Layer 8 of a small transformer language model trained on English Wikipedia (12 layers, counted from 0, width 128).
A neuron's activation on a vector x is GELU(weights . x), where the dot is the dot product.

Input weights of the MLP neurons that the questions are about. A number n stands for (n - 128) times 0.0017.
n19: 174, 105, 132, 144, 154, 129, 129, 136, 123, 168, 116, 128, 136, 122, 183, 135, 144, 104, 126, 171, 68, 97, 228, 148, 109, 118, 123, 120, 165, 181, 105, 144, 128, 153, 60, 152, 115, 126, 131, 131, 129, 146, 89, 192, 97, 130, 129, 93, 125, 84, 110, 97, 100, 124, 166, 142, 203, 100, 137, 85, 91, 121, 142, 125, 153, 91, 141, 205, 124, 191, 125, 180, 119, 76, 137, 104, 103, 152, 81, 132, 74, 123, 90, 140, 76, 124, 138, 105, 104, 51, 124, 111, 167, 97, 157, 147, 195, 120, 135, 108, 92, 218, 171, 135, 106, 97, 99, 200, 109, 151, 143, 128, 123, 61, 130, 120, 163, 161, 68, 160, 177, 70, 113, 147, 102, 74, 112, 137
n24: 196, 163, 130, 100, 148, 112, 119, 196, 168, 62, 107, 126, 84, 92, 119, 135, 92, 75, 228, 89, 171, 143, 168, 112, 124, 129, 168, 146, 53, 81, 100, 165, 122, 49, 119, 151, 106, 117, 151, 150, 91, 155, 161, 115, 166, 168, 179, 114, 113, 71, 112, 104, 104, 172, 122, 174, 130, 123, 104, 124, 186, 107, 127, 167, 140, 130, 128, 148, 81, 109, 115, 80, 168, 147, 183, 139, 104, 110, 100, 145, 172, 148, 184, 59, 121, 155, 136, 157, 133, 82, 160, 162, 105, 103, 177, 141, 40, 137, 98, 137, 119, 175, 117, 202, 102, 167, 63, 147, 118, 163, 96, 138, 83, 159, 113, 148, 212, 107, 74, 151, 160, 121, 139, 88, 128, 20, 128, 59
n112: 47, 89, 123, 157, 135, 108, 86, 118, 78, 70, 112, 125, 157, 155, 145, 152, 141, 89, 138, 96, 181, 152, 117, 56, 123, 66, 184, 180, 153, 129, 115, 105, 157, 122, 46, 159, 187, 129, 110, 138, 98, 92, 155, 99, 79, 135, 162, 109, 155, 83, 112, 164, 171, 81, 181, 173, 152, 130, 90, 142, 109, 134, 142, 129, 150, 90, 127, 164, 74, 121, 136, 141, 96, 124, 172, 84, 120, 111, 178, 168, 146, 120, 96, 141, 170, 141, 120, 116, 132, 157, 54, 152, 150, 145, 150, 122, 130, 135, 165, 137, 94, 175, 137, 135, 120, 91, 159, 199, 94, 128, 136, 143, 97, 146, 29, 139, 164, 147, 125, 51, 178, 132, 138, 111, 141, 163, 138, 103
n115: 155, 46, 163, 88, 167, 164, 95, 99, 94, 144, 146, 135, 115, 112, 78, 119, 127, 117, 194, 195, 190, 201, 166, 187, 91, 176, 152, 88, 109, 130, 84, 143, 127, 76, 153, 60, 175, 117, 55, 163, 101, 132, 93, 99, 130, 126, 136, 127, 127, 76, 146, 158, 99, 147, 148, 147, 130, 127, 124, 140, 127, 130, 153, 126, 159, 84, 140, 74, 92, 52, 105, 201, 126, 119, 165, 71, 88, 159, 233, 174, 128, 200, 172, 143, 131, 115, 125, 114, 153, 74, 79, 82, 147, 89, 169, 124, 89, 164, 145, 155, 84, 155, 165, 103, 18, 82, 159, 131, 196, 128, 139, 119, 134, 142, 124, 142, 128, 143, 103, 151, 173, 104, 98, 79, 174, 38, 134, 144
n120: 181, 174, 153, 168, 179, 151, 69, 162, 95, 58, 138, 156, 132, 142, 150, 82, 129, 133, 147, 127, 148, 113, 164, 180, 159, 161, 109, 139, 154, 142, 114, 133, 164, 158, 161, 134, 87, 135, 132, 190, 102, 58, 220, 115, 90, 65, 103, 98, 142, 98, 41, 146, 132, 126, 159, 209, 172, 115, 119, 72, 110, 170, 134, 141, 93, 103, 131, 110, 189, 168, 176, 120, 39, 80, 88, 129, 127, 121, 101, 111, 185, 149, 116, 121, 144, 127, 90, 153, 144, 171, 114, 90, 143, 150, 135, 139, 87, 93, 153, 99, 124, 70, 174, 161, 87, 95, 95, 35, 105, 117, 140, 171, 119, 133, 61, 143, 143, 103, 98, 199, 126, 107, 178, 100, 197, 74, 76, 127
n124: 209, 130, 126, 156, 97, 223, 126, 113, 163, 108, 141, 241, 156, 121, 90, 104, 76, 144, 138, 167, 161, 128, 77, 93, 122, 184, 163, 73, 139, 112, 192, 118, 180, 135, 93, 134, 84, 74, 89, 192, 125, 232, 122, 102, 154, 113, 157, 131, 86, 152, 172, 103, 136, 147, 112, 176, 138, 106, 234, 101, 117, 117, 129, 106, 108, 133, 125, 134, 150, 118, 136, 130, 135, 100, 105, 124, 191, 125, 130, 141, 127, 142, 151, 71, 121, 128, 85, 154, 86, 165, 94, 92, 139, 145, 36, 157, 71, 89, 118, 112, 49, 186, 154, 73, 55, 81, 126, 90, 71, 88, 107, 155, 91, 156, 95, 197, 85, 111, 148, 106, 143, 154, 206, 148, 138, 142, 159, 53
n141: 210, 161, 150, 128, 133, 49, 124, 105, 134, 73, 219, 127, 89, 134, 39, 97, 133, 114, 135, 154, 67, 134, 167, 159, 137, 105, 139, 188, 99, 78, 165, 129, 130, 179, 122, 116, 176, 117, 126, 67, 157, 111, 215, 38, 93, 101, 64, 158, 83, 141, 84, 33, 97, 165, 92, 186, 176, 118, 127, 123, 107, 116, 131, 122, 129, 160, 57, 160, 185, 186, 168, 116, 140, 78, 153, 99, 107, 133, 154, 131, 156, 100, 102, 153, 126, 187, 133, 82, 154, 120, 98, 121, 128, 146, 159, 159, 159, 148, 90, 93, 148, 72, 107, 77, 182, 42, 174, 107, 187, 126, 155, 213, 33, 139, 153, 138, 171, 164, 75, 150, 159, 101, 141, 128, 156, 120, 104, 108
n144: 196, 103, 150, 100, 164, 117, 136, 102, 118, 99, 115, 95, 109, 155, 148, 126, 79, 134, 122, 167, 94, 86, 161, 162, 128, 153, 171, 163, 42, 200, 124, 127, 129, 104, 90, 117, 158, 146, 109, 192, 101, 124, 106, 91, 103, 123, 131, 136, 166, 126, 111, 148, 161, 143, 97, 169, 162, 107, 110, 197, 132, 113, 75, 54, 136, 136, 180, 160, 132, 127, 184, 110, 174, 117, 162, 50, 101, 132, 152, 128, 131, 150, 79, 140, 165, 105, 60, 137, 149, 132, 143, 149, 117, 118, 109, 101, 115, 109, 103, 116, 163, 129, 148, 101, 164, 141, 76, 205, 128, 165, 123, 101, 182, 116, 150, 138, 90, 106, 138, 133, 135, 21, 148, 183, 115, 93, 127, 69
n154: 190, 203, 175, 104, 153, 192, 135, 124, 165, 158, 132, 126, 130, 154, 87, 147, 112, 159, 100, 148, 102, 113, 90, 131, 54, 109, 139, 110, 130, 154, 134, 167, 112, 128, 106, 61, 152, 151, 139, 130, 150, 123, 118, 179, 83, 67, 76, 140, 140, 153, 134, 160, 178, 89, 141, 107, 189, 132, 159, 177, 125, 78, 157, 78, 134, 45, 80, 149, 170, 139, 132, 120, 98, 46, 133, 148, 78, 84, 106, 113, 178, 56, 166, 146, 118, 64, 137, 109, 85, 119, 146, 129, 103, 209, 123, 165, 89, 170, 171, 104, 209, 98, 69, 146, 146, 76, 147, 100, 171, 121, 112, 120, 168, 147, 121, 99, 125, 110, 142, 129, 146, 152, 107, 66, 107, 133, 146, 128
n191: 97, 137, 149, 160, 103, 95, 123, 100, 77, 119, 171, 81, 134, 119, 151, 153, 147, 110, 82, 135, 129, 139, 179, 147, 85, 171, 112, 113, 154, 165, 144, 63, 119, 101, 81, 55, 91, 106, 142, 165, 180, 132, 153, 93, 125, 141, 165, 133, 135, 160, 90, 151, 180, 146, 128, 125, 72, 106, 174, 118, 111, 148, 156, 191, 126, 107, 137, 130, 160, 92, 88, 159, 99, 171, 133, 96, 72, 162, 95, 132, 111, 155, 104, 129, 95, 144, 106, 218, 73, 164, 143, 136, 133, 138, 185, 132, 139, 96, 119, 137, 108, 144, 111, 181, 159, 94, 91, 154, 167, 132, 106, 151, 155, 99, 135, 91, 71, 95, 166, 96, 169, 124, 128, 114, 143, 139, 186, 66
n192: 113, 110, 152, 102, 147, 94, 87, 55, 132, 126, 106, 134, 87, 194, 177, 174, 149, 115, 117, 128, 116, 72, 81, 180, 121, 112, 133, 122, 126, 154, 56, 85, 115, 127, 75, 179, 190, 144, 113, 121, 83, 144, 142, 185, 83, 146, 106, 129, 137, 175, 124, 95, 150, 118, 207, 202, 147, 106, 83, 168, 100, 130, 98, 101, 72, 127, 137, 164, 163, 117, 73, 129, 164, 65, 154, 105, 178, 103, 142, 152, 93, 139, 102, 136, 111, 147, 163, 171, 82, 122, 135, 130, 144, 152, 150, 148, 128, 194, 121, 165, 180, 118, 72, 87, 133, 147, 117, 103, 105, 141, 88, 73, 201, 112, 104, 142, 94, 119, 110, 128, 109, 109, 164, 130, 161, 161, 171, 108
n194: 94, 113, 194, 172, 128, 128, 19, 102, 91, 143, 118, 147, 104, 87, 137, 205, 96, 87, 121, 81, 118, 194, 134, 130, 108, 161, 109, 131, 199, 132, 154, 226, 99, 188, 129, 88, 160, 132, 67, 192, 162, 165, 210, 65, 169, 153, 137, 140, 98, 133, 173, 154, 181, 50, 164, 106, 78, 121, 110, 178, 200, 149, 111, 138, 79, 96, 119, 89, 97, 68, 82, 158, 65, 112, 171, 80, 215, 134, 104, 142, 110, 68, 165, 22, 134, 106, 144, 134, 117, 141, 188, 39, 155, 110, 166, 171, 127, 154, 165, 140, 48, 146, 76, 146, 125, 131, 200, 159, 113, 131, 73, 132, 51, 117, 124, 122, 101, 130, 162, 93, 116, 150, 177, 138, 55, 167, 146, 98
n210: 138, 161, 164, 104, 143, 169, 238, 191, 100, 151, 63, 115, 139, 68, 176, 80, 173, 74, 151, 72, 178, 117, 88, 134, 139, 149, 127, 138, 160, 113, 104, 113, 162, 110, 113, 65, 135, 148, 106, 186, 152, 113, 119, 148, 217, 113, 155, 103, 180, 133, 98, 208, 165, 91, 125, 177, 69, 87, 67, 170, 159, 98, 89, 105, 129, 60, 123, 182, 84, 96, 170, 137, 122, 112, 101, 84, 66, 195, 121, 152, 164, 163, 188, 100, 95, 86, 144, 136, 167, 140, 74, 130, 207, 126, 79, 75, 87, 174, 129, 161, 135, 179, 112, 112, 116, 141, 139, 123, 162, 107, 142, 60, 153, 90, 152, 48, 168, 104, 91, 158, 190, 112, 114, 52, 106, 140, 85, 120
n228: 187, 131, 107, 96, 146, 68, 109, 107, 136, 171, 122, 151, 115, 128, 121, 183, 138, 124, 88, 167, 83, 154, 103, 182, 143, 175, 111, 161, 149, 80, 103, 104, 153, 128, 171, 161, 97, 66, 128, 246, 152, 179, 171, 126, 142, 110, 58, 149, 110, 129, 148, 130, 91, 78, 157, 78, 105, 159, 120, 154, 117, 117, 54, 95, 93, 152, 161, 114, 178, 126, 101, 111, 150, 88, 163, 51, 172, 173, 102, 111, 91, 53, 126, 105, 95, 117, 127, 100, 113, 97, 152, 117, 192, 157, 42, 87, 146, 116, 130, 108, 136, 139, 103, 67, 210, 100, 135, 198, 79, 131, 92, 181, 160, 224, 150, 133, 177, 97, 183, 64, 147, 114, 193, 86, 106, 68, 151, 149

Each question shows a token from some text and the vector x that enters the MLP there. A number n stands for (n - 128) times 0.043.

" |": 140, 77, 133, 119, 89, 129, 153, 140, 150, 146, 87, 133, 110, 165, 135, 166, 126, 132, 146, 120, 162, 136, 110, 163, 136, 91, 114, 156, 128, 113, 158, 94, 79, 140, 194, 136, 132, 146, 113, 117, 146, 73, 175, 140, 132, 131, 136, 158, 166, 141, 98, 144, 75, 124, 124, 164, 153, 186, 117, 81, 140, 114, 89, 132, 121, 167, 118, 108, 75, 154, 105, 211, 131, 104, 111, 139, 126, 143, 99, 115, 121, 107, 102, 180, 152, 43, 97, 110, 125, 134, 175, 156, 113, 122, 97, 164, 121, 87, 147, 95, 143, 135, 90, 113, 62, 100, 119, 103, 127, 101, 163, 79, 103, 169, 117, 130, 137, 155, 160, 178, 103, 151, 120, 128, 126, 166, 118, 154
The two highest activations, in order: n120, n154

"en": 126, 90, 84, 101, 160, 192, 85, 158, 130, 167, 148, 157, 82, 194, 107, 128, 173, 149, 129, 157, 107, 108, 118, 151, 127, 113, 114, 150, 144, 155, 177, 131, 147, 165, 145, 125, 89, 157, 83, 124, 144, 151, 122, 87, 110, 138, 108, 190, 168, 168, 134, 118, 109, 135, 151, 144, 108, 117, 135, 105, 127, 131, 123, 139, 152, 175, 148, 124, 46, 124, 94, 136, 154, 155, 87, 106, 152, 126, 116, 102, 97, 142, 93, 132, 103, 109, 95, 131, 155, 82, 132, 156, 106, 159, 105, 168, 115, 141, 163, 96, 164, 150, 123, 107, 112, 147, 85, 99, 119, 117, 103, 70, 154, 158, 142, 149, 100, 106, 99, 128, 55, 144, 98, 164, 121, 143, 73, 168
Which neuron fires most, and how strongly? n192, at about 0.54

" d": 115, 72, 141, 123, 104, 151, 97, 156, 120, 122, 75, 133, 123, 139, 128, 157, 156, 108, 145, 180, 95, 102, 138, 97, 178, 90, 119, 153, 96, 156, 151, 102, 92, 149, 168, 162, 142, 143, 97, 202, 129, 152, 166, 130, 142, 118, 138, 100, 146, 116, 125, 172, 72, 128, 114, 140, 78, 144, 126, 71, 145, 87, 98, 113, 112, 155, 100, 120, 92, 116, 125, 137, 139, 107, 181, 149, 143, 208, 127, 117, 149, 91, 99, 157, 100, 93, 82, 115, 114, 177, 144, 132, 84, 121, 164, 164, 136, 122, 122, 174, 111, 72, 88, 130, 159, 138, 92, 133, 151, 126, 138, 55, 127, 95, 132, 158, 113, 154, 133, 124, 124, 180, 128, 172, 122, 169, 133, 143
Which of these neurons fires most? n194

" ": 136, 129, 88, 110, 75, 114, 114, 128, 124, 95, 91, 132, 129, 129, 115, 154, 160, 138, 160, 142, 152, 95, 119, 102, 125, 98, 126, 171, 121, 132, 131, 99, 110, 146, 169, 123, 114, 145, 134, 214, 141, 134, 175, 111, 148, 119, 146, 129, 142, 172, 115, 118, 97, 160, 142, 136, 100, 177, 170, 86, 121, 105, 113, 143, 94, 169, 100, 147, 185, 128, 122, 177, 152, 123, 101, 183, 106, 153, 130, 107, 174, 113, 63, 169, 133, 103, 90, 140, 132, 125, 137, 108, 54, 141, 132, 114, 163, 112, 108, 152, 126, 143, 136, 148, 127, 171, 144, 130, 163, 55, 144, 53, 68, 134, 174, 119, 97, 171, 143, 118, 57, 133, 111, 138, 138, 117, 87, 107
The three highest activations, in order: n141, n191, n120

"m": 132, 136, 91, 164, 88, 125, 72, 108, 130, 117, 131, 142, 155, 147, 166, 115, 135, 159, 185, 167, 128, 114, 74, 85, 143, 100, 84, 154, 101, 114, 167, 92, 173, 143, 171, 156, 157, 123, 136, 116, 120, 115, 73, 167, 162, 130, 92, 102, 204, 124, 140, 115, 125, 102, 138, 148, 116, 137, 120, 102, 116, 108, 173, 163, 180, 116, 127, 151, 99, 169, 120, 99, 116, 125, 188, 105, 128, 134, 92, 99, 166, 124, 145, 132, 131, 76, 86, 136, 145, 174, 132, 118, 84, 175, 151, 130, 148, 120, 106, 70, 96, 122, 134, 174, 139, 106, 171, 121, 133, 117, 108, 76, 66, 154, 185, 141, 156, 117, 153, 132, 139, 96, 109, 141, 102, 109, 83, 125
Which of these neurons fires most? n112

" B": 101, 69, 108, 104, 76, 197, 136, 181, 132, 144, 109, 135, 104, 153, 181, 155, 89, 179, 102, 197, 132, 88, 121, 133, 121, 118, 61, 174, 129, 166, 145, 127, 109, 160, 131, 131, 142, 165, 97, 97, 148, 164, 199, 136, 145, 106, 149, 138, 186, 118, 163, 135, 55, 152, 107, 142, 128, 156, 143, 85, 126, 136, 116, 112, 151, 144, 79, 130, 103, 134, 122, 164, 131, 86, 100, 111, 135, 148, 95, 119, 160, 138, 150, 118, 130, 114, 104, 102, 147, 108, 161, 108, 122, 148, 159, 149, 106, 93, 168, 163, 129, 113, 103, 142, 91, 122, 108, 111, 111, 120, 136, 73, 125, 103, 137, 117, 133, 188, 147, 116, 82, 128, 142, 133, 98, 74, 103, 149
Which neuron fires most, and how strongly? n19, at about 0.69

"ard": 141, 110, 86, 160, 150, 148, 200, 129, 142, 92, 157, 133, 81, 152, 75, 161, 171, 142, 172, 172, 138, 93, 129, 113, 157, 64, 94, 123, 84, 124, 133, 126, 96, 160, 161, 137, 177, 160, 82, 133, 109, 151, 113, 98, 139, 96, 99, 141, 163, 204, 121, 107, 106, 120, 175, 127, 91, 143, 120, 121, 118, 143, 144, 141, 102, 133, 199, 161, 65, 153, 141, 162, 147, 127, 190, 125, 93, 144, 132, 96, 142, 140, 123, 119, 137, 126, 94, 109, 119, 148, 105, 168, 42, 126, 136, 128, 112, 141, 135, 117, 93, 103, 106, 130, 160, 107, 172, 105, 153, 148, 106, 113, 102, 88, 157, 143, 106, 143, 122, 130, 84, 135, 77, 145, 143, 102, 132, 113
Which neuron fires most, and how strongly? n141, at about 1.5

"ight": 200, 118, 48, 141, 90, 88, 118, 148, 151, 119, 139, 124, 154, 114, 176, 119, 126, 131, 154, 180, 113, 162, 80, 98, 165, 115, 117, 133, 59, 136, 122, 120, 114, 125, 111, 166, 183, 146, 127, 145, 122, 86, 103, 128, 133, 116, 100, 83, 176, 145, 136, 91, 131, 131, 96, 162, 55, 124, 123, 144, 130, 81, 101, 177, 135, 184, 145, 76, 122, 150, 148, 126, 113, 144, 172, 116, 128, 156, 129, 108, 121, 116, 149, 157, 154, 129, 103, 197, 152, 121, 125, 147, 100, 121, 161, 121, 103, 164, 108, 126, 95, 117, 82, 149, 137, 123, 149, 108, 127, 76, 135, 104, 110, 137, 160, 107, 114, 147, 213, 145, 92, 153, 97, 145, 109, 134, 92, 136
The three highest activations, in order: n144, n24, n141

"al": 124, 83, 82, 81, 155, 160, 140, 148, 140, 109, 90, 151, 108, 160, 138, 106, 172, 122, 164, 142, 75, 118, 51, 118, 102, 109, 105, 191, 110, 160, 163, 119, 106, 131, 203, 104, 127, 136, 92, 101, 129, 101, 125, 116, 152, 129, 126, 171, 134, 143, 164, 132, 154, 121, 118, 109, 116, 137, 140, 109, 88, 134, 108, 148, 200, 139, 132, 131, 56, 109, 113, 136, 138, 180, 129, 140, 121, 104, 98, 103, 105, 86, 120, 157, 126, 101, 135, 111, 160, 94, 141, 162, 104, 93, 135, 151, 166, 156, 138, 179, 80, 126, 171, 109, 122, 168, 134, 151, 119, 184, 122, 111, 103, 157, 101, 153, 108, 129, 170, 146, 83, 103, 63, 172, 135, 127, 123, 149
Which of these neurons fires most? n144

"se": 122, 132, 91, 110, 86, 178, 132, 172, 136, 162, 115, 159, 96, 184, 126, 119, 162, 167, 164, 180, 109, 148, 140, 153, 137, 106, 117, 108, 124, 151, 121, 118, 108, 136, 165, 162, 156, 148, 133, 154, 120, 166, 117, 120, 186, 124, 118, 191, 135, 129, 140, 108, 107, 126, 93, 110, 101, 145, 96, 125, 93, 145, 108, 160, 131, 163, 149, 106, 111, 129, 144, 109, 104, 181, 100, 100, 136, 99, 100, 135, 136, 124, 114, 166, 105, 106, 91, 111, 120, 64, 178, 137, 135, 92, 131, 144, 139, 116, 99, 139, 107, 118, 138, 127, 89, 129, 153, 125, 136, 66, 114, 148, 110, 106, 193, 18, 146, 130, 163, 152, 73, 168, 98, 79, 94, 117, 135, 170
Which of these neurons fires most? n228

"s": 136, 96, 135, 81, 97, 154, 169, 192, 118, 103, 62, 111, 119, 145, 133, 132, 156, 168, 119, 131, 137, 127, 148, 124, 127, 140, 83, 170, 110, 128, 171, 64, 67, 151, 140, 112, 114, 149, 150, 171, 122, 123, 103, 157, 172, 139, 93, 142, 134, 114, 115, 143, 113, 106, 141, 137, 123, 180, 89, 90, 150, 146, 99, 127, 139, 168, 99, 101, 59, 125, 136, 123, 112, 218, 148, 116, 139, 137, 91, 170, 134, 135, 136, 101, 158, 134, 122, 137, 137, 96, 182, 130, 80, 150, 123, 119, 152, 84, 101, 118, 153, 131, 79, 120, 156, 118, 125, 127, 167, 81, 147, 98, 107, 136, 165, 118, 95, 124, 187, 143, 110, 110, 69, 152, 148, 172, 91, 137
The two highest activations, in order: n210, n144

" a": 128, 96, 140, 101, 137, 185, 120, 156, 144, 124, 115, 117, 129, 168, 153, 165, 151, 105, 184, 171, 124, 106, 81, 115, 151, 82, 116, 137, 131, 145, 180, 83, 82, 151, 177, 141, 169, 155, 72, 186, 146, 160, 106, 145, 84, 120, 122, 99, 163, 157, 132, 155, 92, 115, 126, 147, 160, 134, 189, 136, 135, 116, 109, 156, 113, 137, 122, 112, 79, 110, 115, 161, 123, 63, 164, 140, 98, 144, 90, 114, 121, 84, 94, 154, 99, 73, 123, 111, 156, 94, 107, 93, 112, 146, 142, 143, 139, 108, 113, 154, 125, 61, 132, 164, 122, 130, 121, 151, 139, 124, 145, 98, 80, 148, 109, 160, 117, 167, 120, 190, 101, 122, 107, 172, 145, 123, 80, 120
Which of these neurons fires most? n19

" (": 138, 92, 89, 115, 106, 176, 126, 165, 101, 129, 69, 132, 116, 151, 138, 141, 124, 133, 129, 158, 151, 121, 97, 134, 114, 111, 109, 180, 111, 160, 171, 106, 38, 137, 145, 158, 110, 143, 111, 105, 145, 131, 144, 92, 120, 125, 130, 91, 164, 158, 133, 121, 71, 129, 125, 161, 163, 179, 107, 123, 137, 104, 125, 117, 105, 190, 108, 134, 118, 173, 118, 172, 148, 96, 114, 132, 85, 151, 86, 131, 183, 102, 111, 176, 137, 85, 109, 106, 126, 115, 146, 119, 112, 115, 142, 160, 130, 116, 120, 141, 151, 119, 77, 151, 141, 117, 118, 99, 118, 111, 144, 63, 45, 128, 140, 134, 148, 202, 155, 179, 101, 173, 153, 146, 95, 173, 114, 136
Which of these neurons fires most? n141

"ar": 122, 71, 108, 83, 87, 194, 140, 114, 123, 124, 132, 152, 115, 137, 140, 99, 113, 159, 176, 150, 124, 149, 66, 161, 131, 97, 81, 117, 86, 112, 126, 131, 105, 169, 140, 88, 118, 157, 128, 97, 117, 102, 169, 128, 133, 136, 146, 128, 128, 94, 167, 149, 95, 76, 116, 98, 94, 127, 120, 54, 120, 130, 109, 127, 199, 171, 169, 169, 105, 160, 118, 134, 107, 139, 135, 94, 159, 190, 103, 74, 125, 83, 139, 142, 112, 114, 121, 133, 93, 84, 125, 154, 168, 169, 92, 176, 136, 100, 158, 149, 139, 141, 154, 121, 129, 140, 157, 148, 151, 133, 92, 80, 133, 137, 146, 127, 110, 165, 146, 154, 100, 136, 113, 186, 102, 135, 122, 196
Which neuron fires most, and how strongly? n228, at about 0.35

"-": 93, 103, 95, 74, 121, 160, 151, 151, 94, 120, 92, 170, 120, 155, 161, 120, 116, 131, 139, 140, 99, 47, 114, 120, 145, 129, 138, 219, 146, 133, 147, 165, 107, 182, 149, 104, 134, 163, 112, 119, 197, 135, 138, 113, 112, 118, 162, 140, 130, 160, 144, 116, 73, 82, 148, 151, 119, 155, 129, 94, 121, 123, 152, 149, 169, 203, 92, 105, 112, 143, 116, 177, 115, 107, 167, 115, 102, 146, 110, 169, 90, 90, 167, 160, 90, 87, 140, 104, 132, 72, 109, 108, 117, 104, 134, 163, 118, 137, 115, 140, 123, 87, 73, 139, 143, 162, 130, 147, 124, 128, 122, 52, 125, 124, 119, 132, 142, 158, 144, 131, 111, 132, 92, 126, 129, 158, 126, 120
Which of these neurons fires most? n194

"he": 118, 149, 117, 97, 87, 162, 138, 149, 137, 99, 147, 151, 112, 180, 137, 124, 104, 179, 198, 128, 129, 154, 111, 168, 163, 109, 73, 176, 125, 152, 131, 91, 87, 126, 113, 175, 174, 182, 161, 141, 128, 120, 114, 114, 38, 117, 183, 104, 185, 119, 131, 130, 89, 102, 154, 117, 136, 154, 126, 93, 106, 135, 153, 140, 98, 146, 126, 146, 129, 99, 137, 118, 87, 99, 153, 150, 112, 178, 128, 115, 141, 94, 153, 128, 157, 137, 129, 147, 164, 120, 139, 126, 143, 119, 140, 121, 50, 162, 99, 136, 102, 96, 169, 114, 85, 134, 155, 104, 118, 100, 81, 63, 88, 116, 167, 105, 138, 159, 117, 135, 79, 151, 139, 130, 103, 122, 96, 140
Which neuron fires most, and how strongly? n120, at about 1.1

"2": 100, 46, 106, 108, 113, 165, 117, 138, 83, 116, 110, 171, 106, 170, 110, 144, 103, 118, 128, 109, 124, 89, 115, 101, 184, 71, 151, 188, 140, 166, 170, 75, 90, 142, 153, 91, 118, 117, 121, 106, 170, 141, 167, 128, 139, 155, 137, 128, 188, 171, 129, 116, 109, 70, 151, 114, 77, 112, 129, 121, 104, 133, 131, 136, 140, 183, 159, 145, 82, 142, 114, 152, 116, 127, 130, 81, 130, 137, 168, 109, 111, 141, 157, 149, 133, 140, 151, 79, 152, 89, 100, 159, 103, 138, 148, 131, 121, 149, 135, 110, 157, 98, 94, 165, 114, 144, 116, 131, 121, 102, 148, 38, 159, 151, 137, 160, 114, 97, 156, 132, 109, 125, 123, 191, 140, 116, 139, 162
The two highest activations, in order: n192, n112

"it": 145, 127, 105, 126, 93, 140, 143, 166, 147, 128, 148, 144, 143, 213, 120, 147, 157, 168, 160, 161, 124, 91, 160, 129, 117, 133, 117, 136, 132, 136, 134, 132, 79, 170, 103, 123, 117, 125, 116, 102, 126, 152, 115, 106, 116, 84, 142, 161, 155, 121, 122, 97, 110, 114, 115, 137, 104, 171, 119, 86, 103, 150, 124, 131, 142, 177, 214, 88, 108, 146, 178, 114, 118, 141, 66, 85, 186, 182, 105, 148, 96, 76, 147, 156, 112, 102, 78, 153, 105, 112, 138, 203, 100, 142, 86, 161, 153, 125, 80, 91, 139, 139, 159, 150, 102, 104, 126, 162, 134, 108, 92, 115, 149, 102, 101, 104, 104, 139, 154, 107, 92, 116, 96, 166, 98, 124, 92, 179
The two highest activations, in order: n19, n144

"ing": 123, 76, 100, 100, 123, 156, 170, 215, 105, 127, 104, 131, 140, 164, 134, 146, 157, 130, 158, 87, 126, 107, 126, 143, 122, 86, 54, 116, 106, 153, 182, 82, 154, 137, 177, 81, 99, 145, 109, 141, 159, 110, 148, 137, 131, 129, 118, 128, 146, 145, 105, 125, 145, 135, 139, 126, 114, 146, 124, 133, 79, 153, 61, 140, 126, 144, 164, 106, 48, 153, 113, 160, 110, 126, 160, 87, 136, 139, 127, 109, 144, 125, 111, 165, 155, 102, 93, 142, 181, 93, 186, 173, 81, 112, 135, 106, 127, 144, 152, 118, 97, 122, 91, 119, 128, 171, 148, 137, 146, 121, 115, 92, 146, 83, 185, 105, 79, 154, 161, 127, 105, 142, 83, 165, 141, 163, 107, 131
The three highest activations, in order: n210, n144, n191

" C": 135, 110, 119, 81, 74, 158, 132, 143, 126, 154, 63, 157, 147, 143, 179, 101, 133, 170, 95, 160, 151, 113, 96, 133, 103, 99, 104, 170, 94, 174, 140, 132, 114, 162, 153, 127, 135, 115, 115, 151, 151, 117, 158, 126, 149, 85, 150, 147, 169, 132, 152, 120, 88, 160, 118, 156, 109, 156, 129, 47, 130, 115, 73, 111, 186, 159, 136, 115, 116, 147, 133, 170, 121, 112, 121, 133, 131, 146, 90, 87, 193, 130, 123, 152, 83, 70, 109, 148, 145, 130, 194, 111, 102, 143, 136, 191, 130, 119, 125, 125, 137, 144, 69, 109, 78, 89, 142, 151, 140, 143, 146, 75, 91, 106, 140, 142, 113, 169, 144, 103, 99, 176, 140, 102, 114, 99, 105, 139
Which of these neurons fires most? n154

"ent": 169, 102, 76, 165, 134, 159, 111, 143, 141, 84, 85, 175, 131, 175, 123, 132, 159, 144, 139, 179, 143, 136, 68, 94, 170, 120, 147, 153, 126, 172, 137, 101, 120, 125, 155, 111, 144, 116, 145, 127, 105, 68, 116, 63, 186, 131, 93, 91, 144, 137, 146, 110, 119, 124, 188, 155, 109, 165, 137, 133, 105, 96, 108, 116, 82, 142, 146, 140, 86, 113, 96, 142, 124, 173, 125, 85, 136, 152, 94, 123, 170, 114, 124, 148, 164, 92, 153, 161, 132, 142, 158, 139, 135, 107, 137, 103, 165, 101, 114, 110, 108, 95, 99, 111, 74, 161, 149, 142, 156, 103, 128, 118, 81, 85, 197, 174, 99, 153, 163, 132, 96, 98, 104, 181, 127, 105, 121, 119
The three highest activations, in order: n144, n124, n194

"–": 124, 109, 101, 101, 109, 126, 117, 124, 73, 123, 112, 170, 132, 156, 136, 111, 121, 85, 103, 143, 117, 108, 148, 101, 146, 91, 92, 165, 91, 166, 141, 98, 124, 137, 175, 91, 122, 159, 143, 128, 137, 139, 155, 145, 120, 102, 133, 170, 145, 139, 159, 102, 111, 74, 123, 140, 77, 151, 154, 89, 156, 129, 158, 184, 168, 163, 131, 151, 126, 126, 84, 191, 71, 145, 143, 88, 107, 161, 158, 126, 160, 134, 123, 183, 159, 69, 114, 97, 159, 86, 128, 124, 110, 119, 184, 128, 100, 146, 117, 176, 104, 115, 95, 173, 170, 117, 141, 165, 127, 81, 152, 79, 83, 154, 132, 75, 155, 152, 181, 117, 94, 126, 120, 139, 147, 104, 113, 105
Which of these neurons fires most? n191

"U": 74, 88, 121, 103, 125, 147, 168, 130, 118, 142, 90, 171, 143, 209, 158, 114, 133, 161, 124, 171, 132, 138, 79, 114, 122, 107, 114, 183, 122, 114, 152, 162, 129, 125, 151, 147, 139, 141, 139, 120, 174, 100, 146, 129, 168, 69, 131, 172, 167, 165, 147, 142, 106, 119, 86, 129, 107, 123, 120, 63, 93, 155, 112, 161, 161, 178, 72, 69, 129, 163, 116, 126, 109, 115, 113, 98, 175, 146, 133, 140, 134, 99, 147, 129, 144, 100, 152, 104, 102, 68, 97, 140, 80, 113, 86, 132, 87, 77, 117, 116, 147, 121, 97, 135, 108, 148, 131, 155, 149, 109, 140, 107, 100, 173, 146, 129, 102, 96, 144, 147, 77, 163, 132, 179, 150, 94, 156, 147
The two highest activations, in order: n228, n124